Layer 6 of a small transformer language model trained on English Wikipedia (11 layers, counted from 0, width 128).
A neuron's activation on a vector x is GELU(weights . x + bias), where the dot is the dot product.

Input weights of the MLP neurons that the questions are about. A number n stands for n times 0.004.
n5 (bias -0.066): -23 22 -20 -8 14 -24 -18 47 -6 0 42 -35 49 -8 -9 35 8 -52 13 -30 -3 3 18 26 -40 10 0 5 19 60 -9 5 10 -7 17 5 18 -53 -11 15 21 1 -27 -18 -13 -14 -41 30 23 -17 -26 -29 20 -3 -22 23 -26 7 -41 -37 3 32 43 31 -13 24 -25 -15 -61 4 -81 -58 19 4 -14 22 39 -1 -8 -8 24 -31 8 16 -15 -22 8 16 4 35 37 21 75 -33 34 32 21 -34 -5 -11 -9 -1 45 -35 -4 -25 -26 41 0 -1 0 -17 24 42 -24 29 3 -15 22 -31 30 45 -95 -9 5 16 5 28
n59 (bias -0.079): -13 25 34 -18 41 -22 9 10 56 -25 -3 -34 24 -13 0 17 5 -27 1 25 20 34 -10 -29 20 -17 32 -16 -18 36 -17 29 -13 2 -9 -59 33 2 -37 26 -5 -31 -22 30 5 -13 18 13 -13 0 -1 -17 -53 -6 21 52 -4 -4 -25 -9 -8 -31 37 -5 14 -15 2 11 -3 -7 -22 -26 -14 -8 38 22 -36 33 14 -36 13 19 14 -3 -19 -26 1 22 10 0 0 4 37 -7 -19 6 -45 4 21 8 15 -46 5 25 -33 -25 37 3 25 11 9 -5 30 -37 -6 10 27 -12 -4 14 -32 7 -23 8 -36 16 3 16
n61 (bias -0.029): 7 -49 18 18 -20 9 -2 -4 60 14 -5 19 -41 32 -23 -10 -14 -2 -21 -25 25 9 -22 15 -17 15 8 -7 -2 14 -24 21 11 15 -6 8 0 8 8 -14 -10 56 19 -13 2 -12 35 -7 -31 -10 13 41 13 23 -48 -19 40 -15 11 -4 10 16 20 4 -8 -2 -26 -30 12 -3 -67 -18 0 6 0 -9 -5 -4 1 -3 -12 19 -12 -42 12 -33 -9 -30 0 5 1 -6 -11 -71 10 25 2 -7 -14 32 12 -15 15 -17 -4 27 -22 30 -6 16 5 10 7 18 -11 26 -1 -52 9 -12 1 40 5 16 -10 26 -12 -3
n80 (bias -0.092): 10 -14 23 14 13 -28 -45 25 -25 10 4 8 1 21 -1 -15 0 40 18 -18 32 -16 7 -34 -5 -23 40 -53 -41 22 -30 -24 16 -19 34 9 4 -8 -14 -5 11 -18 -6 -2 -9 -3 30 -30 44 -31 60 2 27 52 25 22 -24 9 8 -37 30 11 5 -6 -45 -25 -1 -35 -1 18 38 -13 8 -4 -44 -54 19 29 0 -1 -24 -11 31 15 -2 -22 14 -27 -35 15 30 38 5 16 -9 -40 17 -15 12 -23 5 1 -24 -22 -51 54 12 1 25 7 2 49 -14 -16 9 -13 1 22 36 47 -48 -1 -7 12 18 30 6 -17
n89 (bias -0.064): 13 12 -19 -47 15 -13 -52 23 -8 1 -24 -12 28 -52 1 -46 15 26 25 -17 19 -1 5 -26 13 -2 4 -35 -46 18 -10 18 40 -5 -16 3 36 -2 8 -18 10 -35 23 -11 20 -3 47 34 46 -4 15 51 -14 16 -13 8 -8 23 2 8 17 33 -31 40 5 -37 29 -8 9 13 -13 6 -23 -6 32 1 -76 49 -31 9 8 -19 -3 -35 29 -33 22 -6 4 6 -31 16 0 -42 38 38 8 -16 -27 -33 11 -3 -18 35 -20 -6 -26 33 1 48 38 9 4 3 -30 27 -10 -21 29 -15 -41 -6 -21 13 -13 20 45 -39
n119 (bias -0.055): -18 -10 18 -29 35 9 -12 44 51 6 -36 -3 12 -8 23 -8 3 28 -6 -32 7 -29 18 -25 5 -27 8 -9 -22 26 -45 -9 -8 12 -8 6 26 4 25 -2 7 0 -21 12 -20 -9 -5 -16 5 -4 61 -16 -10 -2 13 60 -27 15 15 -6 26 7 -4 -13 -54 -8 -1 11 -33 36 -16 -15 57 23 -3 23 17 16 11 -50 -6 -20 -22 -17 11 20 54 31 0 24 11 -11 -20 -56 9 15 -10 -38 5 -15 -37 5 3 -26 -32 32 -11 -2 9 12 15 32 -4 -33 -1 3 11 -19 -27 -47 -44 22 25 25 42 3 4 -16
n154 (bias -0.016): 26 22 25 19 -23 -20 -18 3 14 -21 -4 -32 -10 4 6 34 17 -32 -4 -7 21 -47 -25 -8 14 0 48 -17 -62 7 -45 -15 -31 0 -37 8 -26 27 36 45 -31 9 -9 4 4 -7 41 10 -17 -28 35 17 -16 12 5 -19 -24 35 -18 -11 8 -2 7 29 32 36 9 1 -24 -32 -41 -10 -12 11 0 24 1 -12 1 -7 -7 15 3 -8 16 -11 5 15 22 15 -6 -3 -42 -16 -15 -10 -22 -5 -13 -2 -12 35 31 -3 -1 -35 6 18 -5 35 -23 -2 -8 -29 27 -24 11 -41 32 27 -21 10 -10 3 -26 -17 26 -19
n166 (bias -0.059): 11 19 -16 16 -29 48 -41 -31 -1 -1 -1 -9 -21 -30 -3 -25 27 38 12 34 1 -26 4 -20 19 23 1 1 0 7 -12 -37 -21 -11 45 -39 20 -40 -5 45 9 -5 -11 7 18 -20 44 -20 28 4 -9 -40 -22 -23 -5 -24 -10 7 52 23 60 28 -8 7 -7 18 -46 -21 3 -8 31 14 62 5 -17 -11 2 -60 -9 -6 -2 -6 -1 12 -84 -15 65 -9 -11 12 42 -23 15 -63 -10 -16 -3 -41 21 -10 -16 -21 -1 -28 -2 8 -24 8 -44 39 73 -16 41 1 70 6 -18 -38 38 5 -21 75 -38 -16 23 56 -12 -19
n173 (bias -0.040): 14 -29 29 -2 -31 18 17 3 -9 0 12 19 1 2 0 25 -6 -23 -26 26 -38 -24 -26 4 48 -8 -2 -4 19 6 -25 27 -17 -9 -3 -3 -26 -32 -27 -6 -12 -1 10 34 -31 -23 -1 -20 -29 -26 8 5 3 14 40 6 1 2 3 1 -12 38 7 -18 35 -20 15 16 17 -12 7 -5 -5 -16 -12 25 14 -10 -30 -2 -19 -28 11 4 -30 -21 -10 -13 12 -34 -30 -21 11 44 3 6 -21 0 -7 9 -19 0 13 -1 5 -19 39 -3 11 -1 -9 34 -10 57 -14 27 27 -37 -4 20 26 13 1 21 -7 -9 -21 18
n186 (bias -0.100): 8 5 -24 -19 6 16 25 3 -12 19 4 -52 -1 -26 28 -21 -23 6 -29 17 15 -47 47 -8 53 10 48 -28 25 9 -52 12 -9 3 -11 -18 23 -1 26 -11 1 34 8 14 -11 -4 -29 -28 25 -62 25 38 -16 29 59 21 -39 36 4 -40 35 23 -24 37 5 -28 -17 42 -12 38 3 17 -4 0 -77 -6 28 12 -52 -16 48 -15 25 -34 -2 -2 7 29 -17 -26 -74 -4 -3 -21 -8 1 39 2 -14 -6 18 -10 33 29 -35 -36 -9 19 40 26 -42 -9 41 -2 9 -12 -11 -29 -53 -23 -3 -6 -15 17 35 44 -17 7
n234 (bias -0.052): 18 12 20 -26 -25 24 -24 -23 23 -12 -5 18 -15 8 31 -46 6 -12 26 -10 -3 -10 -3 8 -11 -6 -15 -9 13 8 -44 4 23 -19 -12 6 15 26 -9 -14 18 14 -13 -11 -6 28 6 -16 20 -41 2 13 36 17 -10 3 7 -10 26 -3 -20 -4 15 -14 -37 -23 -29 -24 -1 -18 56 -35 -12 17 0 -13 -22 -3 -22 -19 7 -18 -1 -42 -6 -13 -12 0 -13 19 15 -31 -20 -6 32 21 12 6 -5 33 -12 38 -14 -49 -59 4 67 28 27 38 15 -23 5 -16 31 -21 -29 7 -24 30 2 4 -9 33 -31 -12 12 -34
n238 (bias -0.074): -55 -58 -45 -30 8 43 -45 -25 37 19 -12 4 -41 0 46 -41 -1 47 -8 -34 23 -15 22 -4 12 14 10 -41 0 18 -31 -44 16 -42 -33 -31 -2 -28 -25 -31 29 37 39 -8 -43 -3 -4 27 24 -50 10 8 1 39 33 1 1 23 -16 -37 28 -33 -19 -5 7 -12 -82 27 -6 -10 52 -20 42 -22 -4 50 -16 -6 -16 -18 35 2 36 -13 -1 8 8 28 -24 31 -46 44 -18 0 70 18 27 -50 12 3 3 -37 1 7 6 29 -16 17 50 20 -14 -12 28 -5 -37 14 -10 27 9 -20 -32 18 -7 44 36 -4 36 -7
n251 (bias -0.065): -10 -54 37 -16 26 41 -12 49 3 21 -4 15 -14 -53 24 -20 -28 -2 -3 -40 48 -44 -7 -37 -35 -9 55 -30 -45 39 -18 -1 -27 -14 -36 -51 -11 -15 -19 3 -16 -22 -7 -17 -17 10 15 5 -15 -42 -1 12 16 47 13 -7 -13 32 -30 36 -11 -21 -14 10 8 1 5 37 -14 18 6 20 26 28 -22 -13 17 31 -16 4 2 -20 52 14 32 -10 -19 -12 37 -8 -63 7 -4 -20 31 25 -2 5 13 -39 -29 -3 -44 19 -41 -2 -25 -1 27 -14 15 17 0 -17 -22 10 -14 -1 1 16 -17 26 -13 18 14 43 34 6
n266 (bias -0.071): -31 1 41 2 10 -21 12 19 9 57 2 -39 30 17 19 24 26 6 1 26 22 -6 -1 -9 24 -28 29 -21 2 -11 -15 48 -22 31 6 14 -39 -10 4 11 -11 -14 -32 -30 -39 -37 42 -25 -13 18 48 -29 -12 19 -31 58 -47 43 -6 1 14 -17 -17 -1 -9 -4 9 36 -1 43 44 -22 -21 3 21 -18 5 14 12 -2 -3 13 30 18 -31 -38 11 39 -51 -27 -16 35 -7 13 2 -2 -10 -2 22 -20 22 -19 -3 -18 17 -52 1 3 13 -7 28 4 -41 -21 21 5 10 33 -59 38 -39 -15 -6 -36 8 34 36 -23
n270 (bias -0.019): 3 12 7 21 -25 -1 -27 13 31 -29 31 38 20 -56 46 29 -3 -14 8 -5 -5 -1 -36 -27 -12 -4 20 -54 -18 39 29 -27 56 48 58 -20 2 3 3 12 14 10 -12 13 5 -9 10 24 18 4 13 1 1 -19 -29 11 -44 64 -22 -8 -33 -4 26 32 -7 -15 -20 -22 -8 -30 -14 4 8 -4 15 3 -18 -27 1 17 10 -36 25 23 -3 21 -13 -19 -7 17 -5 -21 -26 -42 3 -19 8 3 -9 -21 13 29 -11 -49 -3 -24 -12 13 -12 3 -42 13 13 9 18 20 41 -28 -39 3 17 23 -15 -6 19 50 19 2
n273 (bias -0.045): -46 38 26 -10 14 -1 -8 36 -28 21 17 -46 14 33 39 -35 26 3 25 -12 -16 -9 5 -17 -11 18 -20 -16 -28 -11 -5 43 38 -26 -33 1 -18 -2 15 1 16 -56 -31 -13 9 9 29 -18 -54 -37 -8 -7 37 15 23 -16 10 21 -6 59 -24 17 -4 -11 -21 6 -39 -8 -7 17 -2 -14 24 -19 10 -15 14 -3 10 -14 -5 25 8 -27 -4 -21 12 28 14 -5 -11 -24 -23 3 51 12 37 -9 -1 -1 -15 8 -24 -26 53 3 16 41 52 -20 -9 -33 6 15 7 -10 -8 11 18 7 5 48 -15 42 29 -14 23 -20
n374 (bias -0.035): -12 7 6 45 -6 4 -16 12 21 -8 -28 2 6 1 3 -31 -7 -19 -17 -24 -5 -5 7 0 5 3 -7 1 -23 -1 14 9 -12 25 9 2 -16 47 -3 9 -15 -6 49 6 12 4 1 8 7 4 11 -5 -15 -13 -10 17 -3 14 15 -3 -17 -3 7 11 -8 -4 -19 24 1 10 3 -8 10 9 4 19 -7 0 -13 3 22 -11 -1 -2 -3 3 -17 -41 -48 -3 -9 4 20 24 2 -29 -4 5 7 17 6 -2 22 7 -4 -9 4 3 -6 8 -2 3 4 -2 13 -7 -8 7 -6 -2 9 -21 6 -31 0 17 -12 -17
n385 (bias -0.029): -14 5 36 -21 -19 -14 2 8 19 4 -19 -9 -9 4 -15 12 -30 17 3 46 -1 -16 33 -43 18 -38 -11 4 24 5 -15 40 -31 -28 22 14 -14 25 -5 -8 8 -11 -11 36 15 -19 -38 -18 -17 -25 15 25 -42 8 14 11 9 13 8 1 6 -39 -2 -5 28 17 -9 5 -24 7 22 -23 21 -30 -11 24 -19 12 -22 28 0 -11 13 14 -14 -15 7 -7 31 3 -14 -5 31 21 2 -22 -31 10 6 11 -14 7 36 -35 -7 -8 20 8 -9 -2 30 -9 8 35 -5 15 16 -27 -20 -29 1 9 -12 -19 5 -15 -27 23
n398 (bias -0.035): -29 -20 23 27 5 -6 -7 20 29 -25 41 43 -19 13 -1 34 -5 14 6 -16 17 4 0 4 -18 13 11 -23 -7 4 -55 33 -10 20 3 -31 7 -17 -20 35 18 21 13 -8 15 7 -3 -7 -26 11 -27 6 -14 -9 32 -20 -2 0 17 45 36 12 17 18 -36 -40 -52 6 3 14 13 12 4 10 -30 -26 -28 -42 -1 -14 15 8 -18 -31 0 7 3 -12 12 20 30 -13 -2 5 20 -26 10 -10 30 32 18 18 20 -36 -36 -26 2 4 -16 6 -1 -36 16 -3 -4 1 5 -14 -23 -45 -26 6 -12 9 13 8 -23 19
n450 (bias -0.044): 25 32 18 4 -37 -21 -11 11 23 -6 55 -9 -33 -24 25 20 3 35 -13 -17 -23 6 -12 1 0 -19 -47 -31 13 -19 -10 41 46 -1 37 30 1 27 3 27 11 19 -35 -6 -33 -27 -11 29 -37 -15 -23 15 -2 6 10 -18 32 26 20 -8 12 26 -2 8 0 1 -6 1 5 8 5 -50 22 -2 -32 -11 11 -4 10 4 -4 -28 -3 -26 -24 -16 -2 -32 -3 29 16 18 -12 14 -24 10 23 -13 -10 3 7 13 20 -25 6 -6 -40 29 -5 7 -19 -22 40 -53 16 12 -16 -13 -24 -12 8 34 -26 3 -9 -5 18 -13
n461 (bias -0.033): 14 -8 22 8 -5 -19 2 -21 16 36 -4 -10 50 -12 61 4 10 27 4 -2 17 -33 -5 19 -13 -10 48 -26 -37 6 -24 22 1 2 -3 -10 1 -7 -19 -4 18 -25 -18 -19 -23 -13 -21 -8 9 -53 -25 -41 9 -10 23 -13 9 8 -4 28 23 75 -7 28 -35 -23 -13 32 -19 38 21 9 2 -25 -7 -3 20 -9 3 -10 25 35 15 19 24 -30 -53 38 30 -2 20 -1 -23 -31 52 -13 1 -47 43 -12 -25 37 7 -1 18 -53 9 3 -10 -5 -1 -22 21 -18 0 -30 -11 3 1 -44 14 -5 -12 11 33 -1 -1 -3
n471 (bias -0.050): 27 14 -12 9 -1 -22 -26 19 26 29 -16 52 9 -24 -6 -35 -29 -7 -35 -37 -5 25 11 -5 -50 -29 23 -11 -60 29 -11 -23 18 -44 -26 5 4 -4 27 -2 -22 9 13 31 7 -44 -19 -1 -31 -17 53 -1 -11 23 20 28 1 15 15 4 31 10 13 -1 5 -17 -10 4 -13 17 7 -18 2 -1 16 16 -36 -32 -33 62 -23 -10 16 13 -35 13 37 -20 -10 3 -17 -39 30 -6 24 3 3 -11 24 -2 -14 27 -18 -19 12 -12 -4 -5 -5 44 -5 2 1 28 -21 53 34 4 -3 -7 -16 47 6 5 -56 14 -8 8
n502 (bias -0.073): -49 -5 17 14 9 48 -37 32 24 -3 8 38 21 -24 13 -22 13 0 11 9 -18 5 -6 -6 25 3 12 6 -21 38 3 15 1 -14 -16 16 10 9 -24 1 -15 -26 -23 33 41 51 22 25 17 -21 41 5 -12 35 22 62 -23 1 -51 19 19 9 -29 -41 6 -54 5 47 -10 -8 -37 21 47 -2 6 22 -50 -39 -7 -8 -25 -17 -2 8 -13 -9 38 2 -37 14 -22 43 23 2 -12 -47 14 -31 57 -10 -36 -1 24 -8 -15 1 -36 -25 7 41 -5 -34 -7 38 -30 9 -2 -32 -24 26 -62 72 14 49 -11 16 -24 -16

Each question shows a token from some text and the vector x that enters the MLP there. A number n stands for n times 0.091.

" of": -3 -5 6 7 9 -7 0 -11 -7 -16 -3 -3 1 -3 -6 -1 0 16 17 0 13 7 3 5 -1 13 -9 -12 0 -37 -4 4 7 -4 5 1 3 15 -1 -17 2 14 -8 1 8 -5 -11 0 -4 11 -3 -14 -15 6 -6 -10 -8 -8 2 -14 -11 4 -4 -3 2 9 3 0 -4 8 4 2 3 -6 5 3 -4 -4 6 -18 -8 -4 -7 -1 17 74 1 6 -2 11 -3 -2 -8 -2 2 -15 13 7 -10 14 16 -15 -13 24 3 9 -5 -49 3 -2 -2 1 4 8 -7 -4 -5 -1 0 -13 13 -11 3 13 -1 5 1 5
Which neuron fires most, and how strongly? n238, at about 0.23

"ement": -5 3 4 20 11 -7 4 3 5 -14 -4 -7 -3 -15 -20 10 -10 6 20 -10 17 11 7 5 -11 27 -4 11 2 -30 7 22 -3 -7 -6 11 9 -1 1 -18 -1 2 4 -1 7 -12 3 5 -4 13 -11 -4 -5 -2 0 4 -1 7 10 -5 -21 -13 -5 16 -7 10 13 -16 6 -3 -7 -6 9 -9 16 -10 -1 0 1 -15 -4 10 -2 -4 2 56 -7 -8 20 10 5 -28 -9 -5 -17 14 -22 36 -3 -6 1 -15 -8 15 -8 -6 0 -13 -5 -5 6 -12 -9 20 2 -11 2 4 6 -16 -10 3 -15 20 -8 -2 -4 3
The neuron with the highest activation: n59

" In": 7 -2 4 2 8 0 2 -16 -6 3 8 -2 4 -3 -4 -3 -22 23 19 1 2 -5 -10 0 -5 -11 9 10 8 -28 15 21 -14 -8 -1 -7 3 -1 6 -5 3 15 -1 0 -8 -5 -4 -7 5 -7 -2 8 -4 13 -8 -7 1 -5 3 16 -28 -9 -7 -2 -6 -1 -10 -12 -4 -1 -6 27 -6 -3 -7 -1 10 -8 7 -20 14 -6 6 3 -11 56 -5 4 17 11 -10 0 -10 -5 -5 -10 12 28 -8 5 -6 -3 -2 6 -1 13 6 -49 15 -17 -9 -8 8 -12 -3 -11 10 -2 -3 -8 15 2 19 13 5 2 -4 -6
The neuron with the highest activation: n186

" You": -3 10 -6 5 -3 -9 -7 -15 7 12 -3 2 13 7 0 1 -4 -2 17 7 -3 -4 0 -16 3 32 4 0 -2 -42 16 -3 -9 -6 1 15 -10 -9 7 -6 -25 26 -2 -4 -14 -1 -10 -22 -11 -32 13 5 4 -4 -10 0 -7 8 11 9 0 2 0 23 10 -2 14 -8 13 -5 11 13 -14 10 -4 -6 11 -3 8 3 -11 -3 -12 -3 7 43 -1 -16 1 -5 9 -11 -2 1 -13 6 5 44 -12 9 -13 -10 -2 -14 6 5 10 -12 -13 -18 12 -3 -13 4 8 -18 12 -14 13 13 4 -7 12 -8 -6 -8 -6 -3
The neuron with the highest activation: n154

"leg": 14 -5 3 -16 7 -4 1 -24 -2 -5 1 -9 1 3 -12 6 7 1 19 9 0 14 -16 -4 -3 8 11 7 2 -21 -1 16 -29 2 -8 0 2 1 5 -1 -1 -25 7 7 -9 -14 -12 -10 -23 -3 -23 12 -2 -12 11 4 8 -9 13 -4 -21 -3 7 -4 20 6 10 -3 -1 -28 -19 -12 21 14 5 1 -8 6 3 -3 -10 3 8 1 -5 40 -12 9 8 6 -2 8 21 4 2 12 -18 36 -12 -5 -8 -6 -6 26 8 -3 4 -18 14 -22 -7 -2 -14 7 0 7 -9 -2 6 12 17 0 9 16 2 -23 -4 6
The three highest activations, in order: n173, n59, n385

"ain": 7 21 5 -12 16 -24 0 -2 -11 2 5 -11 -10 -11 -14 -14 8 2 11 -23 3 3 -18 5 -5 15 4 -9 17 -25 9 6 3 8 -2 25 -2 18 1 1 -7 4 11 -1 -6 4 11 -2 -12 7 -20 7 -13 -4 -8 -17 5 -7 21 1 -13 1 -11 15 -3 22 23 3 20 -4 -6 -21 12 14 19 -8 0 19 18 -10 -10 -16 -15 -15 -3 42 -3 1 22 16 1 -15 -1 -4 3 7 -1 40 -9 -1 -8 -5 -8 2 7 -7 1 -21 -10 -9 -2 4 -5 -1 -14 -14 -1 1 1 -7 8 -15 -3 13 -9 -4 1 -17
Which neuron fires most, and how strongly? n450, at about 1.2

" us": 1 -5 -3 -15 5 14 -10 -1 5 -3 3 29 -1 13 -13 1 4 -9 20 -6 10 10 -4 -5 0 3 -31 4 2 -19 9 9 -15 -9 -9 21 0 11 -5 1 -25 9 -4 -4 -10 -2 -6 -9 32 -13 0 15 -5 -8 -6 -11 -8 -15 6 7 -20 -12 -8 0 9 -1 -12 -10 4 12 7 12 10 10 -10 -4 6 14 13 -2 -1 9 -26 -9 1 51 -11 -6 19 0 -12 -5 -10 -9 -6 6 -2 38 -17 0 -17 -4 12 9 -7 8 3 -16 3 -2 23 1 11 -2 -9 -11 -1 -17 13 2 -2 2 5 -10 -7 0 -2 -4
The neuron with the highest activation: n234

" the": 1 2 -9 18 3 4 -6 9 -26 -5 6 12 -3 -6 -22 9 7 0 21 -9 1 6 3 -6 -12 1 4 11 -11 -35 -6 -15 -11 -6 6 -7 0 -4 -3 -5 -15 -4 -3 6 -12 -8 -9 -3 1 -4 4 -4 20 -2 0 -8 -10 1 12 -6 -23 -5 -10 1 -2 1 -7 -2 -12 -6 0 -1 11 10 -10 -3 2 10 -5 -7 24 0 -3 6 4 79 5 8 -1 9 6 -1 0 -7 -1 3 -1 1 3 3 -5 -7 -8 5 -2 5 6 -32 5 2 -7 5 9 1 5 -19 -9 8 -9 21 7 -13 16 6 2 0 7 16
Which neuron fires most, and how strongly? n80, at about 0.4

" ch": -15 0 9 13 1 -16 2 -4 4 0 -16 2 7 11 -30 7 -8 8 15 -14 26 12 -9 -2 -13 5 -3 -6 11 -12 19 -7 -17 -4 -14 5 -6 -7 13 5 2 9 -16 9 -11 -8 -7 9 -3 10 -8 -27 -8 2 4 7 -10 -26 -5 -9 -11 5 5 -1 3 9 -12 0 -12 15 3 -5 4 -9 3 5 13 -12 26 -21 -2 -5 -19 -5 2 44 -1 0 -11 17 34 0 15 -9 5 -7 -19 34 11 4 1 -8 3 -2 10 -7 10 -22 -10 -7 -8 0 -12 1 -23 1 7 -2 19 -5 8 11 15 7 0 -7 3 15
The neuron with the highest activation: n5

" col": 13 -13 -20 -15 -9 -1 -5 -18 -3 -3 6 -22 5 0 -3 3 4 1 17 1 -4 -6 -25 16 -4 0 3 -1 4 -24 11 -7 -16 9 8 2 -2 3 13 -6 9 -20 0 -6 -16 0 -5 5 -7 8 -25 -13 2 -6 0 -1 -4 -21 -3 4 -11 13 -9 -7 15 11 1 -2 0 -10 -14 13 11 2 -9 -15 -3 14 12 -1 -2 -10 -9 24 7 45 1 -1 -17 6 10 19 20 16 7 -13 -11 28 2 5 -13 -11 9 4 36 -5 18 -13 -14 -19 -17 -3 -4 3 3 4 3 10 15 25 -7 -1 14 10 -12 -10 -6 10
The neuron with the highest activation: n173

" st": 0 -5 0 -2 8 6 2 -1 -13 -5 -4 17 4 -5 -17 0 13 -5 15 -19 3 -2 1 -15 -30 -8 0 12 -5 -6 15 -2 -14 -11 0 8 2 -2 13 5 -12 -17 -6 5 -2 4 -15 2 -15 -7 0 -11 -1 -10 -11 7 -3 -21 6 2 2 30 -2 -12 -3 -4 6 -25 6 7 -7 -6 -2 -6 11 20 8 0 15 -6 0 -4 -26 -5 -1 56 1 5 -6 7 12 16 18 -5 -24 -6 -11 32 0 -6 -12 -6 14 5 20 6 6 -17 -19 -15 0 2 -8 15 -9 -13 16 -8 24 13 22 12 12 1 -5 -11 -9 5
The neuron with the highest activation: n5

" ann": 3 -17 3 0 -1 27 4 4 -1 8 -2 7 1 -5 -22 16 13 2 22 7 -12 5 -15 -9 -20 8 -9 -2 2 -15 2 10 -19 2 -6 1 -2 -6 -3 -14 3 -2 -3 11 8 10 1 -4 1 18 -19 -2 -5 9 -3 -2 -12 -14 1 5 -28 11 -3 3 2 -1 -9 -8 2 9 -20 17 21 8 1 3 2 12 20 -13 -12 30 -9 3 20 53 -15 12 -20 -3 -10 -9 13 -5 -11 2 3 31 2 4 -14 -14 2 8 11 3 -10 -12 -31 -12 -1 -3 -12 10 -10 -15 -11 -3 2 -5 8 -5 11 10 2 -3 -12 -1
The neuron with the highest activation: n502

" 15": -3 7 20 12 7 -20 9 -1 -22 1 1 9 0 9 -17 8 -3 3 20 1 -7 -8 -7 -9 -8 13 1 -3 4 -1 -20 -6 -6 -3 9 0 11 -11 0 -12 -13 8 -1 6 -11 0 -9 6 -1 12 -10 -14 3 -19 7 -7 -18 -2 5 9 10 -2 -16 -4 9 3 10 0 8 -2 7 13 -6 2 -9 -17 -4 -6 17 -1 -6 -1 -19 -1 7 57 -20 7 -16 17 2 13 -6 16 -8 -16 3 47 6 14 6 10 -12 -3 8 -1 13 -27 -7 -9 -14 -3 -11 4 -3 -5 8 1 3 -5 8 -9 2 -2 -2 -14 2 2
The neuron with the highest activation: n398

" music": -12 -4 4 -11 0 0 2 -1 15 -2 -5 1 -12 5 -22 5 -13 3 14 1 8 15 13 -22 -7 31 1 -1 5 -25 13 0 -7 -27 -3 1 -2 -2 -10 0 -19 2 1 -7 7 -8 5 4 -2 7 -25 -9 7 -5 8 -7 -3 -3 7 10 3 1 -1 -9 14 -1 -11 0 -9 15 -17 24 11 3 -4 -1 7 -4 6 -16 6 -2 -12 7 5 60 -2 -10 -12 1 -17 -19 10 6 -18 -2 0 43 -1 4 4 -21 11 23 12 12 -11 -11 -10 -6 1 -7 1 7 -1 -16 -6 10 18 5 6 -4 -19 3 -5 2 5 4
The neuron with the highest activation: n374

" he": 2 1 6 0 0 -9 0 19 -8 19 2 -7 15 1 -18 2 -9 -6 5 -5 -7 -10 5 3 -17 13 11 21 7 -15 15 3 -10 8 -1 18 -9 2 -2 9 -26 7 -1 -6 -20 -13 -7 -21 2 -17 -4 -26 -3 4 0 4 -18 -11 6 15 -20 9 -14 2 -1 15 10 -6 10 15 5 -1 -5 -1 0 -3 10 10 17 -18 -7 -7 -10 12 -7 61 -1 4 -1 11 -1 -3 -20 -18 -2 0 9 28 -14 -1 -4 6 5 2 9 -14 -9 -33 6 -16 8 8 -11 -3 -5 -1 9 4 -3 21 -1 4 5 13 0 6 4 -15
The neuron with the highest activation: n266

" An": -11 10 2 -5 7 -1 4 -5 -3 11 -15 -8 9 0 -9 3 -14 14 17 -7 8 6 3 -1 -7 -17 14 -5 17 -32 -12 -8 -11 -6 -3 -8 -2 3 22 8 -9 4 -1 -1 -26 5 -11 -6 1 -15 -16 -9 -7 8 -5 -7 5 -7 0 -10 -5 -12 -5 12 9 1 4 22 -1 13 -5 9 -6 -15 5 8 10 1 -10 -9 6 10 -1 5 3 58 6 16 12 15 -13 4 -6 -2 -12 -3 5 39 6 -10 -11 -7 -2 5 -1 -2 1 -29 7 -21 -15 -5 -2 3 -3 -14 9 8 5 0 4 -13 28 5 12 -7 -5 -8
The neuron with the highest activation: n186

"ks": -1 -3 0 -10 -16 -7 -6 6 12 -6 0 2 8 2 6 8 8 -7 15 -17 4 15 2 -5 -12 16 4 -4 25 -19 16 3 0 -1 -7 -3 3 8 -8 -11 -12 22 7 -9 -4 -11 10 16 6 9 -17 -4 12 -3 6 8 7 1 10 -11 -28 -12 1 -5 5 -14 -3 -13 -2 -11 4 2 -5 17 -3 3 -8 11 -6 8 -10 -3 -18 -9 20 49 -5 -4 8 -21 -1 -11 -13 -12 -1 5 8 53 -13 13 0 -16 5 7 -4 -4 -12 -21 -10 -6 11 9 -15 -12 -1 -4 2 -17 15 3 -1 5 14 6 -5 -9 -9 19
Which two neurons fire most, strongest first? n61, n270

" released": -2 10 -11 1 -4 -7 -7 5 5 10 13 4 -12 -10 -21 11 -1 17 14 -9 -2 19 11 -4 -23 7 -9 7 4 -18 10 10 5 -23 -10 -13 6 -13 8 -2 1 10 17 10 4 -3 10 -6 -4 0 -14 -7 -6 0 -10 -20 11 2 4 2 -2 -9 -14 8 11 6 -15 -3 -5 15 11 18 3 -14 16 19 -3 2 12 -11 2 8 -13 9 -4 59 -10 1 -5 10 9 3 0 -18 -9 3 -3 29 -18 7 0 5 1 -11 12 21 -17 -25 -15 -13 -4 -10 1 18 8 -10 -3 -8 6 -14 -1 21 -11 0 -14 -1 -22 -10
Which neuron fires most, and how strongly? n166, at about 1.8

" both": -5 1 -2 10 -4 5 -16 -1 -17 -25 -16 -3 -5 -2 -4 -6 19 14 18 -16 9 -4 17 -5 -14 37 -9 10 -5 -13 10 -5 -1 0 1 4 5 -12 -7 -3 -11 10 6 -4 10 -10 -8 17 11 -10 -8 -18 1 -8 -9 9 1 10 -13 1 -15 -16 -6 10 -1 0 -5 -3 -7 -3 3 4 16 -11 9 -3 2 6 8 -9 -7 -10 -1 11 7 73 -5 1 2 15 2 3 -5 -5 11 2 16 19 -5 14 6 1 -9 -4 9 5 -5 -29 -11 10 -10 -14 10 -4 -2 3 -7 -7 1 -14 3 -19 10 8 -6 -4 -1 3
Which two neurons fire most, strongest first? n238, n270

" collabor": 7 2 3 -5 8 6 2 -34 -23 1 8 -3 -6 1 -26 -2 -7 -5 18 25 -1 -4 -1 -13 -12 23 0 12 -7 -12 15 11 -5 -16 -14 13 6 -8 7 4 -11 -11 1 3 15 7 -20 -12 4 -3 -5 -5 4 0 3 -6 5 -5 -9 10 -23 -5 6 6 8 7 1 -10 9 10 -9 17 9 9 -2 1 14 0 11 -33 -18 14 0 -3 -16 62 1 -3 -5 7 -17 -5 9 -13 -9 -6 -6 30 1 13 -9 -5 8 -2 22 -3 -19 -12 -14 -11 -6 6 -4 -1 6 -9 -1 -5 12 3 19 10 -5 12 -14 6 -9 -1
The neuron with the highest activation: n166

".": -2 -11 -17 -5 4 -13 -3 -3 9 8 3 -5 -2 2 5 0 -2 10 14 -13 -6 20 2 10 10 10 -2 7 8 -26 1 -1 4 3 9 15 -12 15 -3 -5 -3 -9 7 3 -14 -4 -4 17 4 -11 -2 -5 -1 -3 -9 16 -10 4 1 5 -1 -2 -11 1 -3 -2 6 -4 1 1 0 18 4 -13 6 -8 -12 7 -2 -15 -7 2 -7 -8 10 52 -3 5 -3 -7 4 0 -6 -9 4 -11 -10 26 5 1 -17 -6 3 15 6 7 7 -71 6 -10 -1 -8 -9 1 10 -8 8 4 1 9 -1 5 7 8 4 7 -1 -3
The three highest activations, in order: n502, n119, n374